Layer 7 of a small transformer language model trained on English Wikipedia (10 layers, counted from 0, width 64).
A neuron's activation on a vector x is GELU(gate . x + bias) times (in . x + bias), where the dot is the dot product.

Input weights of the MLP neurons that the questions are about. A number n stands for n times 0.006.
n1 gate (bias -0.368): 17 49 -23 5 2 -18 7 -3 51 7 -7 3 21 -4 13 -35 0 -25 6 15 -11 -35 -3 -35 3 -23 -20 39 -14 25 -27 17 37 -44 17 1 -20 21 -6 31 -47 -25 -20 9 -21 43 40 5 7 24 34 -23 -2 9 -5 8 -22 -37 5 -12 20 -43 -8 -18
n25 gate (bias -0.226): -34 -43 -49 -1 29 39 -7 -27 3 3 3 -44 28 -57 18 -2 -23 -38 -2 -35 3 -55 -53 0 1 -3 10 -6 -5 -15 -19 -2 -8 -7 -16 11 -78 16 10 -33 -13 -37 36 -7 42 -21 29 -17 5 7 25 -10 7 4 -21 -34 -38 -7 -16 -18 16 -40 11 -4
n38 gate (bias -0.070): -7 50 -28 -3 7 19 5 -9 -7 0 12 6 18 -8 -24 32 -24 -15 14 -27 -11 -38 25 10 31 -12 33 -11 37 -13 -29 -20 25 -37 -5 23 15 -11 -8 9 -30 0 -21 23 -7 1 14 18 -3 37 -35 -7 -6 -33 -21 20 0 1 9 -8 4 19 25 -15
n41 gate (bias -0.258): -37 5 -17 -3 -43 27 14 -15 -25 -25 -22 8 -9 -10 29 -13 -1 11 24 15 55 -62 12 3 -2 0 -15 15 31 16 -7 -42 2 3 -25 6 8 -51 5 18 16 3 -3 0 25 -23 30 -7 30 -31 -20 -2 13 5 4 15 -1 34 -30 -31 17 1 5 -14
n49 gate (bias -0.166): 0 22 15 23 36 -2 -9 7 1 -5 -15 40 40 -19 -12 -16 -77 29 -30 -19 -4 -5 -53 -28 57 -27 19 -8 -12 -61 30 17 10 14 -33 -25 -20 36 -13 8 -6 0 -16 50 20 35 -2 27 -14 -7 -26 35 -18 -9 -8 -7 14 -4 13 0 -26 -4 11 -18
n52 gate (bias -0.132): 45 -37 13 14 43 58 4 16 -9 19 -11 0 -13 9 40 -14 10 10 -5 -34 -12 -29 -1 -34 17 -38 -6 4 8 14 -31 -17 42 -15 8 13 -6 -31 -22 -12 2 8 3 55 10 -2 -15 -7 46 6 11 4 -11 42 -17 61 1 -6 20 9 -16 -22 -18 0
n63 gate (bias -0.053): 7 15 17 -23 -34 11 24 25 11 -10 -1 17 36 9 12 -32 44 12 -14 41 -20 7 -27 -32 34 -23 15 -5 -13 -13 40 -14 -2 -27 21 -19 33 33 -29 7 -14 -19 -10 -3 13 19 15 0 10 41 22 13 1 -19 -7 -18 -4 -24 3 18 2 -13 -36 -17
n71 gate (bias -0.183): -17 -41 -17 49 -14 -14 22 0 23 -47 -10 -19 -31 -28 -36 3 6 21 18 7 16 6 -25 21 -25 15 -31 -26 19 37 57 13 -5 17 17 14 12 20 6 -22 19 -3 16 -10 51 -8 -11 7 -39 -32 -5 3 -37 -7 9 35 -22 28 43 14 -2 -19 15 -8
n72 gate (bias -0.242): 17 25 -22 -43 17 -10 34 10 -14 33 -7 34 4 -23 9 -34 37 -45 -9 -21 4 13 31 9 -14 32 -13 -3 8 11 19 -3 25 -22 1 -2 -15 -37 -23 -14 23 7 3 30 -4 1 -10 -8 41 -39 -17 7 -12 4 -28 -3 -12 10 -11 -4 23 17 -2 -15
n78 gate (bias -0.206): -18 31 -7 16 -5 3 -2 -44 -43 -32 -28 4 37 -43 14 19 -54 12 18 -16 -30 21 13 -19 22 12 -10 -11 -6 11 -4 -44 5 1 -27 -20 -23 -57 -31 -28 18 34 -6 -13 -2 1 8 21 48 -27 -30 -15 -12 -40 -12 -28 -2 -27 -20 -3 0 -5 14 -38
n99 gate (bias -0.355): 6 -12 -34 10 -16 -24 -3 52 -26 -2 10 15 -51 1 -64 13 7 -23 -44 -7 -7 -24 -18 4 -13 -22 -15 6 23 -35 -38 10 11 8 -12 -3 -8 -1 8 -1 -44 -31 5 -10 2 -20 -13 -23 -33 -39 5 -19 30 0 -6 -21 -44 57 -7 -16 -15 14 33 19
n103 gate (bias -0.215): 16 9 32 4 -54 -43 39 7 3 3 31 3 16 -16 -1 -33 -34 -32 -10 -13 -8 11 25 -8 5 30 32 -5 -54 19 17 16 25 5 14 1 41 -26 -9 43 -3 17 25 7 5 -7 -25 10 0 -16 -11 36 0 -64 -46 -6 -10 34 15 15 -12 29 4 23
n104 gate (bias -0.243): -29 20 20 2 -58 8 -23 3 11 -39 0 14 4 -1 -14 -26 32 1 -9 14 -29 -22 5 0 -47 -23 16 -14 23 -23 31 27 9 29 40 24 0 -15 -18 7 15 -3 12 -3 -2 -15 -4 -2 31 -21 18 -25 -41 25 -14 30 7 -14 4 10 7 10 22 11
n127 gate (bias -0.150): -6 -1 -8 -16 -12 8 26 11 -39 -26 -9 16 17 12 13 -42 -5 -21 -25 41 -49 25 -41 -9 -8 -9 8 36 13 81 7 1 32 15 -1 33 -7 -29 -20 29 27 -6 38 16 34 -51 31 12 30 7 -36 9 -32 -29 8 30 22 -27 47 -14 -6 -7 17 -23
n129 gate (bias -0.376): 0 48 -4 -24 -33 -18 -16 13 -4 -3 19 -25 64 -16 -39 -2 0 -28 0 27 -18 -24 -17 -13 15 3 -14 -1 -9 46 -33 -33 55 -27 -46 24 18 18 -14 2 -29 3 -19 57 20 29 29 -12 -9 4 17 -10 8 -11 -2 19 -53 -25 20 5 -11 -25 -13 20
n133 gate (bias -0.170): 10 -7 0 -8 -3 -5 0 32 37 -30 14 -57 18 16 4 15 -13 -54 28 1 -12 5 -13 -74 -5 34 -12 -44 -11 -21 -25 26 30 -5 27 17 -16 -5 -3 10 -12 -35 31 59 12 28 21 4 15 1 19 -24 26 5 21 9 1 10 -16 -43 4 29 -7 12
n135 gate (bias -0.044): -32 10 -5 32 -17 46 -27 -23 -1 -26 2 -19 -33 0 13 31 2 0 -12 42 34 2 -8 31 13 -2 34 -2 -27 -13 49 3 -5 -13 7 -13 -29 14 -16 35 10 21 -11 1 20 -2 12 24 3 -16 -28 27 -5 -4 -33 34 -40 1 -21 -10 -12 -37 25 2
n138 gate (bias -0.160): -34 -4 -1 -32 18 18 5 -11 -47 -62 6 -15 -22 -56 9 24 26 5 -4 56 -17 6 -8 4 -8 -23 -4 9 -4 32 20 -30 17 23 41 -8 -7 -7 27 -55 30 -4 18 69 34 32 16 -36 13 38 3 23 15 -21 -11 -24 7 30 14 3 -29 6 -14 1
n145 gate (bias -0.157): -16 -35 33 16 -13 6 -14 24 37 10 -1 36 12 30 27 -5 -11 39 27 -31 -28 -11 -27 -30 19 -17 32 8 7 -38 19 -17 14 51 32 27 9 -7 8 -15 15 -12 3 -35 10 -12 14 21 4 -4 -11 26 -18 -11 18 32 -11 -21 -19 37 -29 26 -3 -20
n149 gate (bias -0.029): 16 17 0 -6 -27 16 28 -9 -56 -6 16 4 -19 -23 44 -21 -51 -12 44 4 -39 13 3 -42 -8 -4 8 8 -24 9 -12 -42 5 29 7 -21 0 -19 -3 32 -2 40 -11 -2 19 -1 36 3 15 -50 -35 -2 -12 17 16 -12 -6 8 -16 -10 -1 -9 2 1
n156 gate (bias -0.357): 9 3 13 -70 62 10 -43 21 37 -25 19 -5 14 -31 27 -1 41 -6 -19 -13 15 -23 14 -4 -15 1 -33 21 -36 25 -20 -16 -5 45 -12 -30 -25 12 -9 -10 26 5 -12 24 2 21 10 -11 11 -3 42 -21 -8 -21 -20 5 -11 0 -2 -14 -2 35 -15 -20
n162 gate (bias -0.232): -28 -22 -23 54 2 14 -22 -21 -65 3 4 23 -9 3 28 -19 -57 -8 24 25 -16 -23 -49 -2 -13 -37 14 -21 -17 -5 -11 -31 -10 -8 40 0 -10 -2 35 24 -4 49 -1 -12 32 -10 62 37 44 9 0 19 3 -13 60 -6 -23 11 -26 16 25 22 4 35
n181 gate (bias -0.061): 39 -6 13 17 -7 0 6 55 44 -3 -11 17 8 1 -15 37 8 12 43 2 14 -40 -15 6 22 19 41 14 20 20 3 -13 14 -28 18 -32 38 38 26 24 -13 16 30 3 54 1 55 60 12 14 -10 -21 11 40 -30 10 20 8 22 22 6 -42 -33 -36
n1 in (bias 0.008): -57 -13 3 33 13 4 -3 -53 -16 10 44 1 -21 -33 16 16 -9 9 8 -24 -10 -19 -47 5 9 -9 7 53 17 -34 11 6 29 -15 41 27 25 38 37 14 -10 1 34 52 -33 46 1 -21 22 -27 2 -11 9 -2 17 31 12 21 -9 9 30 24 -10 5
n25 in (bias -0.115): 56 11 -24 -29 48 -30 -8 -11 28 -21 0 -40 8 -1 -3 2 22 -17 10 -14 31 7 -47 -34 35 4 -7 0 23 -11 -5 -15 -9 2 -7 9 22 38 -10 -42 -19 -1 -20 0 0 34 15 3 -15 39 24 -35 4 32 42 20 -31 4 34 0 23 -43 3 -26
n38 in (bias -0.023): 9 -22 -15 4 -33 40 14 -15 -23 15 12 47 12 -59 19 21 -2 -19 8 -12 1 8 1 -2 21 -1 19 26 -8 33 1 3 17 8 -15 -10 -13 -7 23 35 6 44 12 -17 -11 -7 6 2 0 -18 16 0 -14 12 -60 -35 -16 -8 11 -8 21 -9 8 -32
n41 in (bias -0.030): 5 12 -50 29 -13 -41 51 19 29 17 32 39 -1 1 -7 -21 -7 -6 -23 17 42 5 -4 4 23 -10 17 -16 12 9 -19 -33 43 -35 -20 29 -26 20 28 27 -23 -14 26 -13 18 -12 7 -2 -7 1 22 -5 -50 -47 4 41 16 13 72 31 -9 10 5 9
n49 in (bias 0.090): 8 14 -25 -13 8 12 -37 -9 -4 13 -16 -26 -7 -22 -48 16 -9 -8 -17 -9 -9 22 -27 24 21 -5 -42 -24 3 -19 5 -38 31 -6 35 -18 26 53 -7 -22 37 -9 37 13 -21 24 21 58 -11 -1 7 -31 12 -38 -9 -31 17 3 15 19 -15 -3 -15 -17
n52 in (bias -0.150): -6 18 4 -46 30 26 46 27 32 -17 72 -16 6 -5 5 4 1 -52 -15 -28 -15 -3 15 -20 -8 13 -1 -11 23 -5 4 -14 47 -1 -2 -13 15 4 15 0 14 -1 4 -49 5 2 26 25 4 -7 -5 -37 5 14 24 -10 8 6 47 0 -16 -20 -17 42
n63 in (bias -0.087): 19 -12 2 -8 -44 -30 -6 -5 -31 -18 41 1 -11 14 -33 27 2 -3 -2 -40 22 22 -3 1 -22 -2 -27 -18 -2 39 -2 -17 6 -45 -41 -33 34 0 -3 -7 -26 9 -8 17 -34 23 10 -48 -25 26 -52 48 -13 -21 33 -32 12 21 22 -35 3 50 -13 -34
n71 in (bias 0.044): 49 -9 -6 -27 -16 -8 -5 25 26 -12 27 -21 -15 30 2 17 16 29 -4 -39 32 13 10 2 5 5 -4 21 -26 -3 -18 -5 10 -2 -8 10 -44 -29 7 -51 -23 -19 27 8 25 26 -32 -62 5 -43 18 7 16 -13 -7 41 -20 15 6 16 11 14 -11 -1
n72 in (bias 0.044): 0 2 3 -25 -1 34 0 -16 5 -4 17 27 14 11 -18 20 -28 32 -1 12 28 -7 -4 27 1 18 32 -26 -19 -21 -16 1 -40 -5 21 -22 22 -21 -6 -23 -3 8 -60 -9 -13 -11 38 -12 4 -15 -2 -25 13 0 26 86 0 -20 6 -1 3 10 14 -2
n78 in (bias 0.136): -11 -21 -9 -10 -14 14 -6 -5 13 10 -19 -31 13 9 -8 21 54 6 -2 20 -16 2 17 1 -32 19 -5 -5 23 13 14 11 -2 -21 10 12 26 56 23 -9 -2 -25 44 5 29 10 -7 -15 -8 11 30 6 -2 -2 -5 -22 -26 1 25 -45 20 -3 -16 8
n99 in (bias -0.068): -13 -4 -21 -6 -10 -50 3 17 -42 -23 -27 34 -7 2 -8 -19 -9 -16 -7 29 -11 15 23 -15 -33 -34 -1 -8 3 -8 -22 22 10 -20 -4 10 -28 -41 12 27 18 65 -49 -57 4 -7 -5 -18 7 24 -32 23 -27 8 -36 -2 -19 30 10 -16 -34 20 -8 36
n103 in (bias -0.084): -20 -5 -24 -5 -42 1 8 47 20 -22 -9 3 3 26 -13 25 -22 -1 -23 -34 -10 15 -13 -11 3 -21 37 38 -50 -17 4 26 -4 -18 -32 16 -38 -7 14 5 -11 -9 -5 28 20 -29 -51 15 -30 17 -21 6 -51 -17 -9 39 -18 -18 22 -6 25 11 -12 -8
n104 in (bias -0.120): -13 -54 3 32 -6 -35 16 0 24 25 17 54 59 4 -45 1 -8 32 17 -21 25 4 47 -22 -16 13 -18 -15 0 9 -19 3 36 6 -30 39 12 3 10 -33 5 2 3 12 -20 -38 -2 6 -7 -21 -7 3 36 23 -16 -35 -8 -13 22 14 16 -6 21 -23
n127 in (bias 0.010): -8 9 20 -6 -31 11 3 -29 19 -32 32 27 8 -15 11 -2 -11 12 25 35 30 -13 25 2 -7 44 0 -5 1 -2 6 6 -15 -1 16 -18 57 -1 5 18 6 22 50 -3 57 -2 10 17 10 24 -1 45 -25 -25 36 49 -43 3 -37 8 -44 15 18 7
n129 in (bias -0.070): 19 19 22 18 9 -50 -41 3 -1 -63 39 -31 -5 39 -9 11 4 27 47 -10 3 -46 -1 26 5 24 -1 17 20 -18 18 -17 33 -23 -10 -19 -32 -22 -18 -25 18 -19 -32 -6 -25 -33 -36 -61 6 -1 11 8 -18 12 -7 -26 14 12 8 -55 -4 -13 19 21
n133 in (bias 0.200): 17 27 35 -4 -1 4 45 7 -34 23 -22 -21 -33 1 20 -19 3 27 -30 16 23 -21 12 -4 19 3 19 -44 -7 7 -12 23 0 -14 -12 -31 36 -14 2 3 -7 28 -13 19 22 13 -26 13 33 -5 49 -13 -13 13 24 -20 -15 10 -29 56 14 -15 -27 -43
n135 in (bias 0.008): -6 8 -27 25 -19 -22 41 7 -53 30 0 -31 39 -5 2 -8 0 -14 -1 -13 -11 -8 20 5 -13 -2 -23 -7 -1 -5 -12 -4 28 -2 41 33 20 4 -4 -37 1 49 -20 20 -11 14 13 -6 12 -31 -21 -18 11 32 2 13 8 -2 0 6 13 9 -22 -11
n138 in (bias 0.164): 37 -20 13 -17 -12 -28 -12 26 29 14 -10 31 17 7 18 45 -39 50 32 38 -1 -38 18 -30 38 -5 2 -14 20 0 27 3 7 1 39 -44 72 -16 23 -9 -24 6 -33 -11 6 29 -38 27 -7 18 -6 16 25 7 -16 -17 23 13 -3 -12 14 6 -9 32
n145 in (bias -0.036): -9 -9 57 -22 -6 4 -3 -3 4 -25 9 -23 17 1 -54 -9 43 -9 1 -25 7 23 -53 13 -23 -29 15 -16 20 -5 24 8 -2 13 2 54 2 -10 -1 5 -18 -4 -8 0 43 5 -19 -27 -10 7 9 12 14 23 -10 -33 25 1 18 17 2 1 -20 -22
n149 in (bias -0.199): -7 -10 -3 7 -21 -52 -5 14 -51 -52 -5 -23 -10 -9 13 -13 15 17 25 7 -13 -17 3 -7 -38 -16 8 -18 32 -26 -6 -6 -6 12 -38 22 -1 12 18 43 21 7 -21 -21 -34 -20 -28 -34 -49 -19 1 -22 0 29 -7 -3 -95 -11 -2 -32 -15 -29 -5 -6
n156 in (bias -0.010): -19 -16 36 29 15 7 -24 29 34 21 40 22 7 -5 -10 32 -11 29 16 -4 1 -6 27 33 -34 11 3 27 -14 -5 -29 24 29 -14 42 55 2 -9 22 -6 -35 18 7 14 0 -2 20 17 -4 -31 -4 -19 0 12 13 -36 -18 -1 19 29 24 46 35 2
n162 in (bias 0.040): -17 23 45 -16 37 5 20 -2 -2 -12 -9 18 34 -13 43 -4 -14 -28 -50 15 50 11 -27 -42 52 -63 21 22 35 17 -3 6 32 45 2 53 36 -33 -14 28 8 31 -32 5 8 3 -15 3 -40 18 -17 -2 -16 13 -18 51 4 -15 -23 -28 7 6 32 -11
n181 in (bias -0.019): 7 -26 4 -26 9 -19 -9 29 -11 37 18 18 -16 3 -4 7 10 1 8 11 -11 -8 50 -64 22 -5 -13 -41 -32 21 -6 -19 0 27 -9 9 -24 12 -43 -7 24 2 10 -58 4 -10 -14 7 -19 -34 31 26 11 -16 -12 29 -3 16 8 38 -3 13 19 -55

Each question shows a token from some text and the vector x that enters the MLP there. A number n stands for n times 0.035.

"| ": 18 -13 -6 -9 -13 13 -25 6 9 54 11 -19 16 27 23 -17 11 -24 -20 5 -5 -8 17 46 43 -7 -9 9 49 16 46 1 -26 18 -14 -18 15 -20 4 -27 30 9 -15 -7 5 17 5 -26 -28 9 -35 -10 -16 -16 8 -32 -10 -7 -19 37 16 -15 -53 -2
The most active neuron and its activation: n63, at about 0.25

"por": 36 -20 21 42 -14 -19 -3 -12 -2 14 -13 -24 -34 32 -19 42 49 7 13 4 16 12 36 -16 20 74 -5 5 33 -33 14 28 -49 6 1 -26 -9 46 9 -8 -17 -14 -7 29 -18 -17 -40 -15 9 9 14 -20 -12 -1 -27 -1 -24 -3 -26 -52 27 4 15 -21
The two highest activations, in order: n133, n52

"um": 12 -6 -9 -33 -18 43 7 -32 -9 10 28 -7 1 7 3 18 -29 -32 21 16 -3 31 15 -18 17 -29 23 3 1 0 52 39 25 8 -17 -5 26 15 39 -4 28 -74 25 -44 5 -3 -6 -54 -28 -11 -43 -26 1 -5 62 23 19 1 -26 -17 10 -3 -7 -12
Which three neurons fire most, strongest first? n127, n99, n104

"i ": 41 -27 -7 5 -55 -9 -12 -28 -4 55 -1 8 -5 2 -67 -27 6 -9 -12 -11 -5 26 23 47 -15 16 -24 8 21 -32 -37 33 14 -2 -12 15 1 14 -7 30 3 -28 -1 10 -6 30 -13 0 9 -21 5 -8 -13 -8 35 18 21 50 -16 -5 6 -8 0 -3
The two highest activations, in order: n162, n52

"age ": -22 18 -3 -31 -35 31 -23 13 36 20 9 -28 29 -3 -28 -28 -4 9 12 8 27 -21 34 38 43 23 -13 5 5 30 -4 -43 4 6 -22 -16 -22 27 -31 -15 5 19 -25 5 -19 30 7 -23 11 7 -25 -34 15 1 25 0 23 19 28 31 13 -61 -24 -19
Which of these neurons fires most? n129

".": -4 -38 2 -17 -46 28 -2 0 -19 39 1 27 -38 10 -16 -8 -17 10 -19 -36 38 12 15 22 34 0 1 4 -12 -15 27 10 15 -3 11 20 32 13 11 28 -31 29 -62 -27 -46 18 13 -62 -22 33 -9 -11 -9 -10 19 0 34 35 -2 -25 2 25 4 11
The two highest activations, in order: n99, n38

"op ": -17 -10 -18 -38 -22 3 -18 -7 -24 28 12 -15 -28 0 -27 -4 -21 -5 -1 24 2 -26 19 77 3 -6 -17 7 -2 -19 -18 7 64 22 -4 3 -9 29 9 -12 0 -20 -5 -16 -9 37 4 7 26 28 -1 -3 -17 -19 40 10 33 11 -20 10 28 -21 -8 -23
Which of these neurons fires most? n149

"ter ": 10 -29 -4 -31 -19 -11 -19 33 3 25 7 26 -17 -4 -70 0 2 30 -22 0 -32 -8 47 39 -11 3 -3 -21 19 -2 -40 25 44 10 -37 2 -30 19 30 -6 15 10 -19 7 -43 32 -11 -15 10 23 13 -15 -22 3 -7 -12 30 34 -6 24 16 1 -10 7
Which of these neurons fires most? n99

"a ": 22 -17 -14 25 -33 -23 -16 -36 8 23 -30 4 -1 2 -41 12 21 -5 -23 -25 -15 -7 43 48 18 2 -12 12 -4 -4 -46 26 22 5 -51 0 41 -5 9 15 14 -54 -22 -4 9 47 6 11 -4 -12 5 10 -9 3 43 3 22 49 -1 -36 1 5 0 -13
The most active neuron and its activation: n52, at about 0.16

"4 ": -3 -38 7 20 -10 8 -23 9 -14 66 -15 -9 -5 -10 -49 3 31 -9 -6 9 22 18 36 36 33 16 12 46 8 20 22 -35 20 8 -33 -7 -6 7 12 -9 6 -57 -9 1 -16 23 -23 6 -15 -25 -18 -11 6 -38 20 4 39 6 -4 -35 -5 -23 -1 -13
Which of these neurons fires most? n127

"|": 21 -36 11 -15 -52 16 30 11 -1 20 11 26 -16 -8 11 -10 -18 11 -14 -19 6 -1 -26 45 55 36 15 43 -6 -1 23 3 13 -14 32 13 -12 -15 -13 17 -4 -4 -14 -31 -23 4 11 12 -10 0 4 -8 -20 18 -9 -37 -11 -44 -13 -3 27 23 -31 -27
The most active neuron and its activation: n103, at about 0.39

"t": -39 -11 12 -17 -5 12 -35 -7 -43 -5 16 -3 11 23 -41 15 -4 3 6 -41 -45 3 9 -3 29 11 14 -29 20 -15 51 38 2 -32 -2 35 3 22 40 -3 37 -1 25 3 11 45 -13 -15 -18 33 6 2 -15 -22 24 48 7 17 -22 13 -28 -10 -23 -20
The most active neuron and its activation: n145, at about 1.4

"ex": -1 -6 -10 -12 -6 16 -32 -25 -30 -20 19 -38 1 -5 11 23 -1 -7 64 16 -3 12 7 45 51 7 14 -5 10 -13 -1 -17 -16 24 13 47 25 -11 29 21 29 42 4 4 -23 -5 7 -14 23 -35 -19 4 -9 7 -43 -1 -19 18 -44 -54 2 -5 -3 -32
Which three neurons fire most, strongest first? n149, n135, n38

"Th": 5 0 8 -8 38 5 -18 -23 -28 4 2 36 25 -25 -24 14 -24 33 -7 -18 -68 15 38 15 -11 31 -12 -24 -5 -19 -3 75 17 24 -52 6 10 -5 17 13 11 -18 -36 -11 -14 14 9 50 1 -3 10 -39 1 -24 -8 16 13 -8 -6 -14 19 -19 21 -4
Which three neurons fire most, strongest first? n49, n38, n71

"e ": 2 -22 -12 -1 -43 -19 -15 -2 13 24 -3 14 4 -2 -67 -19 -8 17 -7 3 23 6 30 51 18 16 -11 -18 17 -34 -53 40 24 -3 -21 29 -7 4 3 4 18 12 23 -2 -47 37 -24 -13 -22 -17 7 -9 -12 45 32 12 3 35 -6 -7 -1 -3 -5 -4
Which of these neurons fires most? n99

"c": 2 -12 0 -22 -27 -9 -47 13 -13 -6 23 -5 -22 -11 11 -5 21 19 29 -3 -41 0 8 6 32 22 32 -45 35 27 38 20 2 -8 -29 1 -5 16 -2 44 35 54 -33 -7 -12 24 3 41 14 -1 -6 -23 6 -13 -25 51 2 -40 -24 -7 -23 -6 -26 -13
Which three neurons fire most, strongest first? n181, n149, n38

"-": 9 -8 3 -40 21 -27 -43 -25 14 27 -1 4 26 12 -20 -3 0 25 7 0 -23 13 41 49 -11 -12 -28 7 -10 -10 28 -54 52 12 12 -44 19 22 4 -12 27 1 10 -10 1 11 11 -26 -28 17 -8 33 -11 -18 -16 46 12 -11 -34 11 5 3 -23 15
Which of these neurons fires most? n138

"if": -3 -12 -17 0 49 -14 6 0 4 27 14 -11 -2 -30 -9 36 -14 -10 -4 -23 -1 -4 32 38 8 -10 8 -28 47 -31 4 20 51 -9 -62 -2 -7 29 17 8 14 3 21 -35 34 16 -21 -27 -14 28 9 -13 26 4 -13 5 -39 -8 -27 2 32 -10 2 -33
Which of these neurons fires most? n25

"% ": 8 -16 -6 -48 8 -10 -23 7 -34 20 -8 -4 -14 20 -49 -32 8 -7 -11 -8 3 -12 26 45 42 -9 -9 23 -27 0 -35 5 21 2 -18 31 -12 28 3 15 14 -8 -34 28 -8 42 -16 -10 7 3 -11 4 6 30 57 -17 51 25 -4 20 -6 -21 -27 -23
Which three neurons fire most, strongest first? n127, n49, n149

"b": 29 10 13 -1 1 -11 -27 10 -8 16 27 0 5 -6 3 8 -13 2 8 -15 -50 1 46 20 -11 10 56 -53 6 5 35 -4 2 6 -37 -13 13 -20 -30 -1 -5 32 23 11 -24 40 7 27 -25 41 8 -19 -35 5 -3 3 7 -41 -8 -4 -4 -38 -4 18
Which three neurons fire most, strongest first? n38, n1, n71

"ed ": -18 -21 -43 7 -6 -26 -39 20 3 7 17 -17 -18 -11 -16 4 -8 -5 26 5 -15 -15 22 87 27 25 -4 14 -8 -9 -29 -20 42 -12 -1 -18 -1 21 5 23 -4 -4 5 -4 -21 13 1 0 -5 -7 -12 14 -11 -9 60 9 41 -1 13 -8 1 -4 -22 -6
Which of these neurons fires most? n145

"al": -5 -30 10 9 -59 14 -14 -18 -4 3 -29 18 28 1 31 21 11 45 5 -32 -41 16 25 10 23 -14 56 -8 -18 -12 -4 49 10 0 -20 9 38 -21 29 18 32 -30 -3 12 -45 -7 9 1 -16 1 -33 30 -10 -2 -1 32 -23 27 -10 0 -5 -24 -2 -50
Which of these neurons fires most? n103

"ah": 22 -32 14 16 -28 2 3 -26 -10 52 8 20 35 -30 -29 33 19 7 -15 -20 0 18 28 -23 -28 17 -26 -26 5 -30 6 79 -19 19 3 15 -15 16 10 -1 13 -8 12 19 8 3 19 -8 2 0 -17 11 -27 -20 6 11 -1 15 -27 -18 2 -32 35 -31
Which of these neurons fires most? n104

"ir": 13 -37 -7 -14 -19 49 30 13 -10 37 25 -35 10 -42 34 14 -16 -4 -5 -12 0 15 28 0 -37 19 11 -18 1 12 32 8 44 8 -52 -8 -9 35 -13 -30 67 -52 13 11 -32 -3 -14 8 -9 9 -4 32 -46 17 -7 34 -17 -6 -6 -17 2 8 -4 -3
Which of these neurons fires most? n52

"en": -34 -21 -7 -6 17 2 -29 -26 13 -34 -44 -4 17 0 1 38 -18 14 12 8 15 52 -2 6 33 15 39 -14 38 -5 28 -17 36 -8 12 17 -18 31 21 -5 3 -52 8 -16 49 35 -17 -27 -26 -24 -46 -24 -15 6 -7 6 2 22 41 -15 3 -3 -2 -27
Which of these neurons fires most? n71

"u": 18 -18 13 31 -60 -10 -3 -20 -22 27 20 -31 23 -18 14 9 19 -6 11 2 -43 12 11 11 31 30 2 -42 30 -29 -8 17 19 2 -2 -36 -22 -37 -15 30 23 18 23 24 25 -12 29 -36 48 -22 0 -31 -9 20 0 30 28 -20 2 -32 12 -2 -17 -19
Which of these neurons fires most? n133

"pos": -20 -10 24 16 -21 26 -14 19 -13 3 20 -38 -17 34 18 -5 -68 -2 28 19 34 -7 44 -36 46 -28 31 10 -12 -3 -19 -9 60 2 -9 -35 -5 7 -5 25 -16 -35 6 27 -19 -13 12 -19 -12 -9 10 -59 5 -4 18 38 4 16 11 -34 -20 -25 42 -7
The most active neuron and its activation: n41, at about 1.1

"o": -8 -21 -3 -5 -80 -16 -37 -7 5 39 -6 51 7 19 -8 22 -5 -5 -6 -17 -7 13 1 21 36 41 14 -2 35 -9 11 50 10 1 -7 -11 47 3 1 31 37 -30 24 -5 22 -24 -26 -38 -11 -3 28 -34 -22 -16 -14 21 0 17 13 -24 -3 -30 -22 -16
Which of these neurons fires most? n103

"al ": -1 -16 -49 2 -29 -17 -26 10 30 12 -2 -7 -4 -6 -22 -5 11 3 -6 -7 -23 -5 33 79 19 -6 29 -9 -2 3 -20 -16 51 -6 -15 6 -3 19 -5 9 4 -12 -11 3 -22 28 6 -9 12 -11 -17 11 -2 -5 36 12 36 35 -9 -25 15 -6 -26 -19
Which of these neurons fires most? n162

"ter": 9 -23 16 1 -8 24 -19 36 29 4 22 5 -8 -16 -10 27 -17 12 21 -28 -53 34 38 -15 35 -25 6 -12 23 4 -6 23 -10 -22 -30 4 -44 -16 51 35 10 -27 -4 16 -11 11 2 -26 -7 39 -38 36 -7 -33 -14 34 40 -24 17 22 -9 -39 3 -48
The two highest activations, in order: n38, n181

"ate ": 17 12 -32 -11 -21 -28 -13 -12 12 8 32 -18 -1 16 -20 5 38 -6 -19 -5 -15 -28 70 57 2 -25 5 23 -6 0 8 -23 55 4 -2 -31 -14 5 -11 -29 9 1 -7 17 9 29 7 -3 -14 22 4 -38 2 -13 28 11 13 -11 7 20 10 -28 -36 -16
The most active neuron and its activation: n129, at about 1.5

"using ": 2 -44 -35 -5 -42 -9 -19 13 16 13 21 -15 -27 -1 -3 -24 -8 12 41 13 -6 -16 23 48 17 21 15 -21 -7 5 -63 2 32 -6 -8 15 -15 26 8 32 -6 -7 -12 -15 -21 -20 5 -3 15 -8 -16 5 -2 -17 49 13 58 25 -10 9 22 18 -27 -13
Which of these neurons fires most? n41

"0 ": 9 -19 -7 6 5 -34 -8 -35 -14 71 12 -8 -16 -33 -10 11 4 12 2 -19 7 1 47 41 -13 8 7 23 -37 22 7 -3 18 4 -34 8 -32 -12 20 1 20 -25 -31 -6 29 5 -31 6 7 36 -6 -2 11 -6 4 19 45 -28 -12 19 5 -2 -54 3
The most active neuron and its activation: n149, at about 0.25

"released ": -10 -11 -28 6 -13 -10 -26 -5 -11 0 29 -2 -18 -26 -10 -24 -39 -14 49 32 -1 -24 25 61 10 46 9 23 -20 12 -26 -36 68 10 -11 3 -10 4 8 25 8 18 7 9 -18 3 -3 5 -13 -6 0 -14 -2 -21 41 7 17 4 -19 -11 8 12 -28 -25
The most active neuron and its activation: n41, at about 1.4

"ak": 14 -20 24 -4 -7 7 6 -58 -28 1 -8 13 2 -39 -14 7 22 -8 -28 5 -17 0 12 8 -7 3 2 -39 -18 15 3 74 37 28 17 14 13 12 -23 18 -35 12 9 5 7 1 1 -25 2 27 16 -3 -40 43 -11 37 -13 -2 7 9 5 -30 24 -34
Which of these neurons fires most? n127

"og": 10 -30 15 -12 23 20 -2 -37 30 -27 2 -3 -15 5 5 43 -15 -8 -14 -29 -35 27 28 -12 15 -22 24 -25 15 5 8 -10 20 -24 -39 -5 24 47 33 23 -15 -52 13 -12 -30 -39 13 -43 29 2 26 -20 -37 21 36 50 14 32 19 9 28 -25 -17 0
Which of these neurons fires most? n52

"pre": 25 -4 -2 8 26 -14 -14 5 1 -15 1 -64 16 -4 31 -5 -28 -1 43 -8 -7 10 52 25 9 3 -2 -8 -6 18 2 -1 8 53 -1 23 29 -9 6 2 6 -5 -19 -11 22 -4 -28 -34 -9 -31 30 -23 21 16 -12 9 32 -37 -46 -29 46 -60 13 -8
The most active neuron and its activation: n149, at about 1

"ind": -5 -7 0 -18 24 10 11 -63 -33 -30 23 -2 1 -9 24 5 -33 11 46 5 -8 -11 15 1 27 6 -3 -15 11 3 10 -26 24 36 41 50 29 48 26 28 -18 19 -27 -23 -11 17 -38 2 25 13 -45 -34 6 2 -9 4 24 30 -25 -8 -8 -38 -19 -40
Which of these neurons fires most? n149